Layer 7 of a small transformer language model trained on English Wikipedia (12 layers, counted from 0, width 64).
A neuron adds its activation times its output weights to the MLP's output. To switch it off is to set its activation to zero at one token and run the rest of the model.
A neuron's activation on a vector x is GELU(weights . x + bias), where the dot is the dot product.

Input weights of the MLP neurons that the questions are about. A number n stands for n times 0.002.
n18 (bias -0.101): 103 -7 88 41 -115 71 68 -227 -36 -22 -116 -13 -78 -129 141 -138 90 51 -334 215 78 -228 -73 187 29 12 -283 -88 -75 6 147 77 -149 136 3 -48 80 174 5 -45 56 52 -19 27 -103 -73 51 69 91 20 41 64 -167 29 -40 133 20 166 -214 -153 -21 -261 280 51
n25 (bias -0.188): 91 121 68 -70 9 -14 -106 -60 50 -32 -192 -134 82 -70 42 20 166 -50 -135 -41 -162 186 -72 47 30 -9 76 -114 118 -78 79 114 -40 203 69 -6 178 207 108 -60 15 -56 -84 -177 8 297 42 124 -17 -49 49 -90 11 -120 -3 -184 69 -90 0 -161 -119 37 225 -34
n34 (bias -0.155): 1 97 -92 -27 -14 151 -115 123 0 -101 50 -174 174 -110 -99 106 4 15 55 -143 14 -213 290 -94 -4 96 70 167 253 -132 -63 -58 97 -184 338 63 91 -169 193 -23 57 -287 -98 4 27 84 72 48 13 39 -3 -18 237 -362 110 -170 417 -99 64 39 -101 -104 192 147
n38 (bias 0.007): 173 1 -183 -46 -160 174 -22 104 96 179 65 -156 -107 -3 -76 -226 116 -4 108 -136 23 283 17 8 82 60 -153 186 -126 -294 -277 -104 -72 -162 -8 -180 -18 290 82 -102 33 84 217 9 -8 78 1 -15 117 66 18 -42 -39 33 -96 -83 -68 118 -310 -243 -309 -67 -99 131
n51 (bias -0.150): -57 -26 -85 -41 -11 160 81 -45 57 112 -69 -82 177 175 -157 78 249 107 77 -101 171 -113 90 -149 267 -61 -179 48 32 -270 -86 168 -127 -183 7 -107 -98 196 205 -115 -102 -358 -102 -44 -46 -324 142 337 -24 -177 100 -37 -197 -197 -195 19 -61 -105 -83 -141 209 237 16 95
n82 (bias -0.256): 25 132 14 108 -19 -61 -176 -191 -112 224 -2 243 -28 -53 135 257 -358 -123 34 45 -240 -126 -18 215 89 4 -28 104 11 63 -32 299 -72 -92 25 67 116 -47 -90 -220 45 -91 -125 -68 -181 30 183 26 -383 -133 124 79 53 -133 142 32 63 -242 473 -4 -69 -86 275 -359
n107 (bias -0.275): 23 48 -63 -74 161 -376 -143 -26 -24 80 -69 -225 -199 -191 52 -84 53 -310 -122 -45 -44 22 182 89 70 -120 -204 343 -30 127 -271 -180 -180 189 169 21 70 -94 -49 -14 65 167 155 18 245 90 23 -118 320 -4 60 247 -84 -99 90 62 -119 -57 -173 -309 305 108 85 56
n111 (bias -0.138): 137 76 -65 -67 -67 230 161 -34 -36 4 -51 -205 78 -170 -69 113 -33 -11 161 263 -12 54 320 75 -140 -276 -31 -67 81 198 80 218 -74 13 67 105 -215 9 -96 -159 -11 126 21 -41 -61 -36 -66 162 20 43 -72 -73 -16 210 64 -138 -51 73 -117 63 -73 29 -247 -193
n114 (bias -0.109): 203 322 94 -242 75 101 121 2 -15 -131 111 -110 -187 175 -205 -281 -79 -19 -50 180 -102 19 -147 -136 -199 -73 27 265 -180 27 -49 140 139 -119 37 59 38 -6 -211 -256 36 -141 -27 -208 68 -55 200 -99 314 -169 4 -67 76 -25 -166 -45 -5 -158 18 -52 -203 -2 29 -79
n120 (bias -0.157): -17 30 185 -12 8 153 -373 -231 198 -24 -47 -290 -57 -1 114 9 -315 -231 103 9 -71 57 154 -140 75 39 6 110 -113 -130 -150 -19 29 -228 -16 4 -107 -32 291 -5 -52 26 -46 194 160 10 25 17 -115 151 60 21 -109 -103 -170 -106 -164 1 18 -193 -83 65 171 -212
n133 (bias 0.000): -208 -69 233 214 114 -195 -195 -14 -48 201 -213 -9 -78 -233 91 -74 -119 14 -4 -163 -72 -148 -72 89 -137 32 87 -57 -23 59 44 110 -77 -89 -76 -87 -193 -180 154 -181 -55 83 -60 -162 75 88 -186 128 156 -174 -25 -77 -56 225 22 -90 -27 -14 -88 -38 -176 52 -160 -119
n141 (bias -0.444): 193 -18 -206 3 24 224 45 52 -113 75 -131 210 -44 146 118 182 13 -40 45 -29 -32 199 236 -90 100 76 66 175 -95 -26 -58 90 -284 -168 470 -65 -140 -274 75 -112 -30 271 -59 -43 -151 -120 -76 -6 72 -76 199 171 -274 -73 -45 -38 45 -18 -96 107 -15 -30 123 -112
n159 (bias -0.201): 65 60 142 49 -45 62 -56 130 -74 -213 99 29 -238 149 86 -90 183 101 -14 -73 -113 -211 -26 245 92 64 -25 -404 16 143 7 80 10 -36 -97 47 -73 349 150 -307 -14 253 -46 -45 10 -55 135 166 -116 13 215 214 90 98 -11 139 322 151 89 110 -28 256 53 -266
n162 (bias -0.249): -181 23 90 293 -152 293 -80 210 155 121 -207 -24 -14 -105 139 -93 -144 25 113 -256 -4 148 257 165 -212 -212 -50 -197 -200 171 223 -78 -222 -114 81 106 -93 -102 -3 38 -29 88 15 26 -72 164 97 336 -75 -25 102 280 -245 43 -323 -36 -123 -61 -68 8 -65 -191 18 -204
n165 (bias -0.013): 35 -245 -75 -28 18 -41 119 -60 82 393 36 -69 53 -48 -64 0 71 -236 -38 52 -77 155 -33 -4 70 -165 232 -40 307 -44 -17 153 -243 152 -164 129 67 11 -104 -104 -17 -91 72 -240 -43 -221 110 -26 261 -117 -158 31 -114 -58 -44 48 -118 4 -114 47 -3 -45 89 -314
n250 (bias -0.169): -18 98 205 -129 144 -167 -55 10 -18 9 121 160 -28 -68 -156 -227 18 136 -41 -80 -17 197 -30 1 -10 -205 -147 36 34 73 -56 35 -185 195 69 -338 -21 -185 -399 -150 -134 -98 -23 -99 -231 -32 79 -92 -162 -137 125 52 221 234 -161 -250 94 -65 83 104 110 -89 -8 -190

Output weights of the MLP neurons that the questions are about. A number n stands for n times 0.00085.
n18: -73 -44 -41 28 -276 -55 -106 -199 254 -76 -131 71 73 -84 -11 139 -4 220 -68 -40 -2 37 34 -12 69 -101 93 -21 28 -61 -294 -145 146 22 95 73 -63 91 24 24 -64 138 121 71 110 1 9 18 -11 -108 -79 79 187 -77 -182 150 -84 22 -46 204 109 118 -166 17
n25: 33 -66 -167 50 -161 125 -19 45 5 101 45 -2 134 -72 198 -150 26 -69 -36 207 -145 -237 -114 39 179 -89 118 -94 -75 25 -47 -80 69 -127 76 51 -125 -14 195 62 88 75 -1 -26 47 -52 194 110 231 84 -34 133 -168 -22 0 -203 -68 -84 -52 -142 -79 -45 -158 81
n34: -3 38 -242 53 -72 -126 -231 -79 -16 44 12 -115 86 -45 -88 203 97 108 -305 196 -3 -241 -84 -70 97 7 265 54 46 73 152 -237 40 -241 324 -68 -92 -27 88 76 135 38 239 72 92 -160 196 -196 -62 91 -122 24 -49 -29 -40 -76 60 75 114 89 1 -64 -36 -4
n38: -17 14 -48 -37 -16 38 -76 -55 -1 -65 67 93 9 -111 58 -34 226 93 123 -50 86 -71 -70 199 -1 -37 85 -157 16 -72 -161 -281 -21 -137 144 128 239 154 -143 159 -66 8 21 -63 -55 -17 -20 79 9 -140 -117 -50 58 28 -10 -90 65 -46 63 117 5 56 -101 -65
n51: -235 -77 -40 -140 155 83 -121 59 -182 17 -303 120 121 94 -61 -13 240 145 241 -174 345 69 110 -29 90 68 -109 -230 -126 76 286 -91 -123 -173 -278 135 83 -164 69 0 81 -236 -141 -38 108 -269 280 240 82 22 57 14 80 -41 -37 -48 -152 -157 270 -79 50 184 -28 163
n82: 59 254 -271 112 82 165 -245 -110 -164 -54 57 30 118 244 -11 436 -78 18 -77 -300 -137 52 119 18 -10 127 4 35 217 42 -135 -6 -69 -70 37 -22 271 66 -56 40 -75 -303 5 -154 -23 -27 68 -9 254 -142 -46 -137 -50 264 142 -52 123 202 274 -242 -64 77 -318 -460
n107: -254 2 260 -280 -208 130 113 163 -42 -141 25 -268 -29 -136 -44 170 23 -15 10 328 106 44 -125 188 151 166 278 5 104 101 6 -10 -113 -100 -124 -268 179 -73 -260 -109 -37 223 96 -65 204 -153 -11 -76 147 39 -263 -16 -29 14 -192 -196 63 159 12 33 -304 161 -7 258
n111: -173 -116 97 111 72 -120 -98 189 -23 -10 -33 77 -4 6 -51 -41 -45 -95 141 -185 4 -131 -55 -42 17 92 -92 82 51 124 2 -105 15 -36 -28 44 -13 -111 -17 73 -88 33 -73 78 -149 42 106 -84 27 91 180 68 -16 -39 -12 118 119 -86 -63 79 -77 142 82 -105
n114: -208 26 44 96 -112 93 -33 113 132 -37 44 50 -53 -10 -31 -46 47 -25 -92 85 -180 175 102 17 106 55 30 24 -263 2 166 110 255 -71 59 95 -142 -188 -134 -233 144 163 10 102 -23 -106 -50 -57 -2 147 -475 165 49 112 -115 -218 -47 -193 -144 -4 -86 217 68 93
n120: -86 59 -35 146 -249 56 109 88 -95 -128 45 66 -97 22 -170 33 234 -31 -106 95 -34 -95 58 243 -162 23 -170 55 268 52 23 -2 -177 42 251 -141 185 79 -71 -174 112 -65 -39 -42 -101 -160 28 -137 -50 -16 -9 -233 118 184 101 15 200 -272 -14 103 -130 88 -179 198
n133: 44 182 -193 105 -46 56 -183 -49 156 -37 -101 137 67 99 116 -46 7 -45 0 30 3 193 43 30 136 84 187 9 98 52 -192 -176 39 -45 -94 112 -49 91 -177 97 -119 -19 -93 67 10 204 -260 -86 91 -39 -220 -14 -28 60 -108 -58 119 0 -38 -101 155 -83 -188 60
n141: 130 18 261 -56 -282 59 36 -106 -188 7 -387 90 120 68 -65 115 -14 -17 -9 3 -56 259 34 -151 177 141 276 -243 207 -209 56 26 -410 101 94 -197 48 -326 -98 182 67 -137 -26 -62 122 385 -83 4 -17 161 84 -37 -91 114 305 11 66 -113 -373 -34 -94 161 -66 -176
n159: 199 44 -84 -173 15 28 21 -208 -225 71 60 -94 -149 237 -20 -136 12 91 -104 -166 226 4 22 43 34 -167 -91 -221 139 219 -247 113 -30 -90 -155 -285 -145 59 -89 135 104 119 -239 100 85 56 14 67 60 -63 -24 27 -138 70 -68 114 114 204 84 63 22 146 28 -41
n162: -221 -9 133 -24 63 153 -72 -124 -62 -16 -84 177 -153 21 -44 -51 40 -178 -193 70 -84 124 269 22 65 284 63 90 118 3 -97 54 346 -230 -70 80 90 -184 437 20 208 -149 -185 -195 40 -193 -5 90 -415 50 186 45 76 -61 -227 116 43 -111 -89 -31 82 -124 -266 209
n165: -100 92 60 33 26 96 -74 -110 -11 -231 75 -1 167 154 39 29 20 136 -35 115 38 138 -100 108 1 -86 -36 -129 6 -29 -106 -151 -123 72 -127 211 179 11 -74 146 49 -43 -65 108 53 -3 -210 -30 41 83 -239 -177 40 47 -87 87 -39 -121 80 -62 -24 64 92 -1
n250: -21 109 295 27 164 117 207 -18 -169 -55 -260 49 7 -176 -63 20 -53 27 169 119 -100 -111 -84 81 -23 -49 118 -59 -117 19 -65 -51 58 -63 76 0 0 9 175 212 81 -22 -212 -13 18 -208 -143 -164 27 91 27 -91 -282 90 -69 80 154 -81 134 -43 85 245 -152 68

Each question names a token from some text and the token that comes next. It shows the vector x that enters the MLP there. A number n stands for n times 0.011.

Then comes g, the gradient of the next token's log-probability with respect to the MLP's output, scaled to length 1. A neuron's effect is roughly proportional to its activation times (output weights . g). A number n stands for n times 0.00099.

"ists", then " and"
x: -105 -7 36 -2 -8 -61 -29 -131 43 18 36 204 -39 163 17 -56 107 206 38 155 56 -26 -137 248 171 -118 45 0 -70 -61 162 -94 28 -68 -123 18 51 -135 -111 84 5 -62 19 409 12 -275 -280 -5 -57 -62 -138 -70 -39 11 198 -64 -157 12 203 3 202 -236 39 -145
g: -76 -137 -115 -126 82 34 41 -92 -290 73 -22 -103 -185 -152 121 160 -130 -7 -9 67 -92 -190 -35 281 267 34 -48 239 91 117 -22 167 153 74 -52 -11 61 -25 -6 -157 146 -260 -18 -246 -120 -85 -115 50 104 188 19 151 -46 -2 -119 85 -95 164 92 -48 113 138 -52 -22
Which two neurons, each switched off alone, lower its probability most, in order? n82, n250

"S", then "ure"
x: -308 -234 -152 -115 20 17 -42 38 -64 -154 -85 -77 160 29 158 -66 285 60 27 76 172 -14 -60 57 86 38 49 12 -215 138 145 -89 -10 -4 -184 82 15 123 15 331 -77 181 -101 229 -59 113 -62 4 -210 8 -52 -112 -58 62 -97 -228 -100 -46 28 380 19 -127 -11 91
g: 56 82 -61 -15 -170 -32 -123 -66 -20 1 -168 -37 -254 149 -15 201 -103 33 -128 -92 187 -56 -50 87 -205 -10 -161 317 -42 157 18 -57 109 -72 129 -61 -179 -13 -86 -16 -120 -194 59 37 208 -127 -49 239 -220 -68 103 94 171 206 10 43 152 -110 83 2 213 -8 -101 143
Switching off which neuron hurts the next token most? n162

"D", then "-"
x: -270 -65 -138 8 -92 250 26 -47 -248 -136 48 26 317 -118 -112 -19 129 80 115 84 148 47 -11 175 -42 84 -89 11 -173 6 207 3 -57 -121 -127 108 -161 289 11 135 113 141 -114 45 117 -16 -225 -146 111 70 -158 -105 -161 114 308 -179 -57 -66 27 103 -4 -13 -54 -98
g: -45 212 -160 183 -154 -48 196 -87 -140 -130 175 -77 7 -41 81 70 153 116 -100 -176 -40 -87 5 -96 33 -62 -166 165 246 185 -54 207 79 -38 104 -8 -1 25 53 -62 -63 -15 65 -203 -140 -125 153 -50 79 -146 126 46 -203 -130 127 45 308 62 70 -153 -41 -51 -265 -17
Switching off which neuron hurts the next token most? n111

"M", then "usic"
x: -87 11 90 84 -110 130 -190 -6 -6 -25 -51 90 -110 123 -31 91 160 -130 192 3 123 98 -71 192 -168 -32 -121 -224 -21 211 39 -253 -1 -28 -173 242 -56 287 -176 93 136 130 -124 104 -37 67 -117 -33 -137 48 -81 -257 -14 36 2 -45 59 61 114 53 30 -155 -29 -44
g: 22 102 128 62 -28 -92 14 -150 -40 -116 187 -29 -75 70 138 -116 151 -37 113 9 -309 199 -73 -52 97 -77 74 -310 164 -67 67 185 -113 159 -8 -90 -188 88 -146 -84 69 215 -169 92 -215 11 71 52 75 -45 -62 176 39 2 -97 208 -83 20 -2 -5 -297 57 171 -111
Switching off which neuron hurts the next token most? n159

"er", then "em"
x: -110 -158 179 110 -235 53 -25 -83 -203 -30 116 265 186 89 -250 -19 76 -106 -52 -107 1 40 -344 -1 -2 73 52 -94 31 24 166 -182 -86 -77 -131 305 -15 -40 -30 85 81 123 139 -16 25 -70 -134 -63 48 -197 -41 -197 237 -21 14 -116 130 6 195 -10 107 166 -72 -25
g: -94 -102 -131 135 115 34 22 -46 -5 -67 121 -184 76 111 -225 98 -58 143 23 -23 -7 -254 -112 50 31 -97 94 -27 153 7 -94 -107 56 374 105 -13 -145 258 -220 96 148 -124 70 -12 -77 -17 -306 -28 186 -38 -58 -140 14 -23 183 180 28 50 -123 -65 -126 81 176 -70
Which two neurons, each switched off alone, lower its probability most, in order? n165, n159

"\n\n", then "t"
x: 6 42 -104 -68 -132 68 -193 -117 141 -102 -70 59 -54 -36 67 23 155 76 303 -123 140 51 24 11 104 -129 48 -44 74 109 -116 -73 -58 -52 -115 96 78 75 -230 81 35 52 275 -57 198 -79 -25 -224 111 -180 -6 -137 28 -2 73 126 -177 64 -7 -62 81 -20 -43 -59
g: -103 -39 -166 -55 127 1 16 -2 20 -107 92 -57 1 -226 -102 62 -117 121 -149 45 -268 181 164 -116 95 155 55 -17 252 22 26 -70 212 -229 154 113 41 60 109 -231 56 128 -43 19 -13 180 196 -138 57 55 -282 -131 121 -174 -77 -174 -25 0 45 198 -72 -117 64 55
Switching off which neuron hurts the next token most? n107

" inf", then "o"
x: -159 20 -127 -17 -60 73 -144 -127 -118 67 -73 54 14 -35 -40 -2 287 -130 -127 108 17 -3 153 -11 62 -78 107 -46 243 5 -258 25 169 -96 -61 55 68 137 -44 253 -32 -134 169 183 31 -74 -49 152 108 -2 -10 -281 196 -47 47 -138 -109 -120 30 207 -17 -107 -309 110
g: -3 -200 -40 -221 -1 55 -43 119 57 34 -143 -14 8 126 150 289 71 -39 132 -45 148 -94 62 -65 -51 -47 -36 -96 -115 -296 163 -50 210 -111 47 -9 72 -112 3 27 264 -246 -23 63 -43 -45 306 55 -242 85 -135 108 169 -66 105 -210 88 -82 106 21 -80 -86 62 -114
Which neuron, switched off, raises the next token's probability most? n165

" Zealand", then "ic"
x: -44 -62 73 -111 -199 -31 19 21 -347 -60 44 133 103 18 29 -92 115 -126 161 72 191 47 -211 174 -124 -108 -58 -25 -208 -83 289 -82 116 86 -63 -60 203 64 -25 85 209 -112 53 -96 96 -114 -26 -161 174 11 -189 -206 177 65 145 -47 -120 59 69 156 -86 -219 5 30
g: 47 -207 -28 -14 -80 -63 166 67 24 31 113 115 122 97 -115 65 -113 34 -179 66 -151 166 82 -61 72 347 -207 62 46 115 -229 -248 -18 114 -29 -65 13 152 -160 -81 -149 51 7 -3 99 -56 -318 75 -61 -77 -35 -136 145 148 54 95 -22 105 168 124 85 -149 -248 35
Switching off which neuron hurts the next token most? n18

"ided", then " several"
x: -28 -57 67 157 91 172 -29 -220 83 -57 40 113 -80 108 115 -74 125 -43 192 36 88 39 -28 132 -45 13 -166 -42 41 -171 97 -32 192 -103 -139 109 -24 19 -127 -22 19 -4 208 82 28 -199 -173 -40 -18 155 -259 143 -110 -88 76 5 -267 112 107 34 -20 -227 47 -94
g: 209 -177 -267 -156 108 -53 -257 -23 105 -180 18 64 -71 81 -194 216 17 -19 -10 -10 131 130 -109 157 215 -159 -26 20 -108 50 -89 161 -137 117 -4 -59 -120 123 -139 111 -73 -64 158 93 -6 -258 52 231 -6 112 68 187 122 -134 -33 140 -80 -30 -191 -74 7 73 89 -47
Switching off which neuron hurts the next token most? n18

" Hol", then "m"
x: -138 -270 -14 -39 -113 2 31 -118 -77 183 -22 -245 62 45 74 60 235 -60 19 87 -141 71 -68 -98 -83 -209 129 -39 -123 -33 224 -148 254 3 -3 179 26 306 -56 10 13 122 48 76 198 -34 -150 -46 -31 80 -58 -490 -12 -56 -37 -196 46 27 150 110 71 -86 19 69
g: 49 270 -120 -21 -9 -152 -68 -246 197 13 97 -24 132 47 -118 -45 122 3 -52 -13 -126 -148 12 -111 50 59 137 -131 -187 335 57 -123 0 -364 124 -76 -49 -126 36 -77 -20 -122 -207 -170 61 146 143 103 -40 -3 35 -66 44 189 283 -31 110 126 -35 4 -5 16 32 53
Switching off which neuron hurts the next token most? n25

"cast", then " it"
x: -123 -10 -133 -53 -80 76 -30 100 16 3 -115 53 -61 70 -73 -28 179 50 216 70 33 -88 -165 296 46 -164 -160 15 -32 51 198 -43 86 -83 -131 -22 16 338 -181 32 -13 -42 78 119 85 -222 53 -116 182 26 -197 -41 140 -59 95 -190 -170 119 -52 205 29 -165 -125 32
g: 95 -122 -365 78 164 -20 -95 -178 95 -3 33 194 -77 195 -121 111 145 -71 31 -84 69 -22 -74 -213 269 -145 -62 -80 111 -46 -141 184 -74 -44 -121 82 -135 3 5 80 4 -129 -129 -70 46 45 169 330 6 -141 23 33 59 63 -26 78 -90 103 -59 104 -190 184 99 -161
Switching off which neuron hurts the next token most? n18

".", then " The"
x: -28 43 -86 -86 -126 31 -227 -187 157 -50 -108 80 -14 -18 40 29 128 46 307 -101 118 119 54 25 69 -114 71 -74 112 80 -147 -115 -57 -78 -98 79 137 73 -207 61 75 22 243 -12 188 -17 -94 -156 103 -153 -34 -76 49 -2 42 79 -230 80 -40 18 70 79 -38 -131
g: -153 -43 15 129 -92 -1 74 -387 -76 -250 9 119 -56 35 166 -42 -2 88 15 -205 -223 65 3 45 221 -65 -75 -32 143 93 27 -38 81 385 205 87 -122 146 95 110 -37 -33 49 78 4 -132 -96 92 -2 -72 -58 65 109 -171 17 -50 -77 79 -189 125 -183 108 -162 43
Which two neurons, each switched off alone, lower its probability most, in order? n165, n38

" hand", then ","
x: 49 -67 -74 56 34 42 -121 47 -248 -131 36 79 -83 -95 -187 -120 208 41 137 108 59 54 -196 135 73 10 136 21 -87 86 116 -7 -94 -194 -142 -53 97 178 18 250 109 -129 -5 66 97 -140 -111 42 274 -53 -241 -243 -41 66 57 -119 -62 185 101 164 20 -51 -133 -168
g: -62 -108 100 -202 130 22 -120 -37 -116 79 -30 42 -76 -19 131 -140 -13 -69 205 184 150 34 -54 229 -102 -34 80 -65 -240 -159 95 -141 138 142 -103 -196 26 -142 -95 -12 115 84 -49 202 27 95 -326 -164 56 130 -21 212 109 -117 25 -146 -158 11 110 97 -125 103 216 64
Switching off which neuron hurts the next token most? n165

" John", then " Th"
x: 16 16 -148 -155 -200 -69 -34 14 -170 154 -24 127 -80 87 -73 -296 234 -112 119 89 82 132 -58 72 95 -62 137 -256 -141 -86 143 -1 160 178 5 102 93 222 20 22 7 -91 -36 -7 56 -40 -30 26 52 137 -230 -352 125 -60 138 32 -70 6 50 -45 22 -46 -100 -122
g: -11 -80 137 -44 16 -270 61 -49 11 -101 -183 -30 21 -48 -63 189 -153 -99 286 -20 425 -241 51 108 11 -24 48 72 -180 -11 -102 -96 -114 -54 -84 32 34 -100 -4 301 27 -57 12 133 140 160 -123 62 214 105 -69 70 22 -73 118 6 -155 12 -149 28 -170 -92 125 13
Switching off which neuron hurts the next token most? n165

"===", then "\n"
x: -170 -72 29 -78 -30 -45 -211 -159 -126 -131 9 120 136 101 -141 -22 246 32 171 168 188 -16 -78 211 -82 -151 18 -13 64 48 -2 60 -244 -170 -41 21 66 83 13 202 -56 -28 51 215 154 -9 -79 -259 -25 -109 46 132 164 127 181 -110 -123 -162 169 59 3 -102 -48 -124
g: 69 29 63 105 113 -67 64 154 -40 -34 -138 -115 -10 -9 -11 10 61 31 186 -85 -80 37 97 -43 -5 163 -20 -122 -98 -154 113 -91 166 -165 -13 299 -23 -71 -47 340 -174 -130 147 -81 -3 -71 184 14 -125 76 -58 -201 13 -231 327 -241 -89 -162 63 71 140 75 -134 -70
Switching off which neuron hurts the next token most? n250

" U", then "r"
x: -134 138 -244 -127 -95 166 -151 0 -167 -70 -10 49 88 -93 -220 -122 191 -30 200 53 90 71 30 -113 -60 8 32 -61 -140 80 133 -70 134 120 14 4 155 185 -31 -15 128 -171 176 173 232 102 -109 -203 17 167 -76 -328 56 -154 -145 -15 89 -97 33 96 3 -159 -82 9
g: 36 109 -148 119 -87 -24 49 127 114 157 127 134 -36 4 -81 -47 53 -1 -145 70 -193 4 2 -70 -266 207 -48 152 110 208 -210 -74 30 -148 128 23 90 -53 14 -125 -277 -92 12 -119 167 -163 -149 170 -86 1 113 -178 151 131 76 -224 -172 5 83 -21 221 -59 -80 178
Which two neurons, each switched off alone, lower its probability most, in order? n34, n38

" which", then " have"
x: -192 -173 -92 -17 177 134 -132 -349 106 19 -47 173 -116 -4 -62 13 137 26 242 -32 133 -3 -169 49 -125 -66 239 -120 -42 5 120 19 159 -73 -108 219 -20 167 -88 112 83 2 -100 218 204 -117 -142 -113 23 40 -85 8 -44 -1 -102 -63 -195 128 -23 125 62 -5 -90 -59
g: -133 67 30 118 -86 280 66 -202 -78 65 19 -82 206 211 -126 105 -181 -66 -63 11 -10 48 -55 168 372 32 333 80 46 30 -133 113 -73 -142 -267 -89 113 -14 25 35 36 -204 -92 -173 -32 -28 72 -21 -20 -169 -63 54 -166 -20 54 33 88 58 -27 130 66 -177 -71 -103
Switching off which neuron hurts the next token most? n165

"ld", then " West"
x: -104 -15 -66 -131 -27 -21 -61 16 -277 -142 63 149 285 26 -36 -127 177 -137 96 0 97 31 -261 137 14 224 -126 -47 -66 -115 95 -8 207 97 -85 28 -74 374 -96 49 -38 -139 -78 -122 101 166 -41 -21 41 120 -175 -163 -108 -154 -170 -47 11 -54 31 187 175 24 -65 98
g: 38 10 -215 -37 86 -150 -49 128 -99 -19 -181 59 -47 17 -40 -119 -86 24 185 271 -188 -182 -56 26 -46 -212 84 46 162 -44 405 30 -22 -24 -40 36 145 -150 -172 -59 36 -93 96 -107 46 65 41 59 -118 213 170 135 16 -104 -70 -122 122 -106 -163 -97 -4 282 115 71
Which two neurons, each switched off alone, lower its probability most, in order? n51, n25

" &", then " Dec"
x: -86 -194 -56 -1 13 -42 -43 -151 -102 100 -16 -181 -8 111 253 93 150 -21 69 110 60 62 -149 4 37 -141 114 -70 -90 -120 113 -46 72 192 -58 98 -155 -27 -58 67 -4 75 -59 -23 -12 93 -15 62 -62 232 -137 -276 5 -295 181 0 0 -84 49 468 127 -151 -198 -98
g: -58 201 145 -92 134 52 -129 -32 -350 -31 -17 -62 -188 -52 206 -92 178 145 153 -133 -46 155 116 47 53 -85 -136 -158 70 -144 -59 20 -93 -35 -136 134 -15 -320 40 -25 33 27 40 83 -1 287 -17 -59 140 -73 214 171 -124 45 48 -35 -119 -208 85 12 -121 151 8 50
Switching off which neuron hurts the next token most? n165

" c", then "er"
x: -369 89 80 -89 -118 61 -164 -32 -150 11 -116 108 -24 10 -39 -8 340 55 6 -43 118 82 -133 -63 -278 -98 140 9 -111 67 -39 -105 28 -91 82 34 81 129 -64 149 197 -110 192 -12 63 -79 -139 -3 142 -11 -124 -305 58 130 87 -37 252 62 16 34 -8 49 -187 51
g: -49 -22 -53 160 -183 22 -28 -128 210 -90 185 140 188 49 -57 -122 53 -93 -83 56 46 33 -78 121 -39 -120 39 244 163 29 -3 -117 13 217 187 -151 -30 153 -9 -3 1 158 -67 -33 -151 -109 -306 -186 -167 -105 -42 133 123 -92 -158 176 151 193 -3 54 -186 -209 -84 61
Switching off which neuron hurts the next token most? n133

"2", then "003"
x: -46 54 -42 58 -176 78 -173 -127 -109 -89 -103 73 193 86 55 -177 184 -158 -84 -47 192 135 -9 234 -95 9 -171 -220 35 -7 93 -145 72 -13 -131 169 -53 -52 -255 -21 33 -45 104 124 -2 136 73 -300 -55 282 62 -14 201 86 47 3 30 11 -31 -42 88 105 -14 11
g: 211 52 116 15 98 -28 17 -55 -431 50 -179 -160 -28 -139 70 197 -119 -31 42 -21 -124 -90 88 37 172 257 -75 -144 180 54 -21 89 94 -37 3 -114 -114 -31 -110 47 35 152 59 114 94 122 117 -288 -170 -58 36 -24 32 8 -185 76 216 -12 187 -37 -66 -190 34 -88
Which two neurons, each switched off alone, lower its probability most, in order? n159, n250

" Des", then " O'"
x: -132 33 -114 -19 -93 -73 11 -213 -48 -10 55 112 51 46 -143 -40 234 -230 102 -76 145 127 103 70 240 -145 29 -166 -171 28 88 51 184 176 -27 3 5 95 46 267 4 -195 21 -20 -43 -18 -72 -111 -100 31 -201 -281 15 -46 46 8 27 -113 220 103 179 -121 -208 20
g: -35 -135 289 -259 -17 14 -118 107 13 44 36 7 -113 88 156 40 98 -66 129 36 22 14 -64 -130 -32 -108 59 23 -78 -136 30 -32 219 263 -19 -42 -68 91 -66 35 -24 -126 -262 73 126 272 -81 149 132 76 -54 -76 73 -91 -24 74 -255 105 -134 52 -302 95 150 -246
Which neuron, switched off, raises the next token's probability most? n51

" sett", then "ings"
x: -5 -137 -190 59 73 40 17 3 -174 122 -54 -69 -28 -31 -28 -207 156 12 89 8 19 -19 -146 26 75 -127 165 61 -34 194 87 -179 -1 -341 -97 120 88 207 65 208 -2 59 164 85 -4 -149 -201 99 162 66 -61 -243 89 50 -13 96 -204 139 49 -63 -27 27 -274 -64
g: 32 -133 -220 -43 -112 6 -21 -89 -74 237 84 130 16 227 220 -125 -169 -15 129 11 66 228 -156 83 -76 -77 -9 109 378 -223 -45 101 -55 8 -118 -71 -32 284 -13 -262 -25 -19 -108 90 -42 86 -126 171 -112 -147 -23 61 -3 153 -87 -95 143 -77 -75 53 -80 24 9 18
Which two neurons, each switched off alone, lower its probability most, in order? n133, n38

" The", then " "
x: -46 13 -39 -31 -195 58 -277 -145 -67 -17 -232 112 -86 15 -32 19 208 -146 333 -164 5 55 -35 11 -158 1 102 -70 -64 38 85 64 187 -82 -7 163 73 139 7 -133 145 15 93 68 175 23 -238 -168 87 -47 -18 -230 71 18 -71 10 -35 93 74 36 77 3 -75 31
g: -39 -23 -205 112 140 185 31 10 -90 -199 -79 -125 33 -121 -20 -91 149 52 -41 -177 68 -88 45 131 100 -53 -18 -135 137 3 122 33 -90 261 67 -27 14 -31 11 -137 265 52 2 10 4 -64 -127 -72 -108 34 123 -130 -126 -224 -46 125 -287 112 148 255 -238 40 298 45
Switching off which neuron hurts the next token most? n120

"996", then " on"
x: -37 42 -57 221 -71 120 -157 -151 -264 13 -115 0 -23 103 121 -22 244 -4 87 -59 151 107 -133 77 67 -71 -160 -172 -78 -102 -8 45 15 -43 56 -13 103 -6 -195 3 34 -69 -16 214 -56 83 -127 -320 187 196 -121 69 73 -177 148 68 -217 41 -69 77 46 212 -149 126
g: 141 -250 105 -230 59 -159 -94 142 209 -71 16 161 40 -110 -160 8 -160 -79 190 77 62 74 -134 139 -9 -92 100 -199 -316 -35 145 -47 67 245 -87 -38 -65 52 -107 -81 19 203 45 13 -36 -95 20 -11 108 -26 -186 126 109 95 85 84 -213 19 -50 63 2 55 244 -183
Switching off which neuron hurts the next token most? n107

" language", then " from"
x: -253 5 -26 -12 -30 -70 24 -106 -232 -92 56 75 46 -89 -40 -211 329 48 172 229 167 -56 -28 71 -55 -67 22 21 -151 16 190 -91 47 -143 -139 -84 247 41 -206 202 -5 66 -62 274 0 -170 -130 -178 34 -108 -138 -75 179 109 51 29 32 34 118 169 -9 -90 -12 79
g: 224 57 173 -107 267 -100 190 135 -97 -76 -40 -28 -100 160 -101 -9 -191 -49 139 121 48 -145 -146 -106 219 18 -274 -190 -22 -137 -207 48 51 38 -174 -82 63 0 75 -18 -31 236 170 -93 29 -74 -22 -272 117 43 -8 222 86 124 -29 98 -36 -150 34 -46 67 16 24 -130
Switching off which neuron hurts the next token most? n250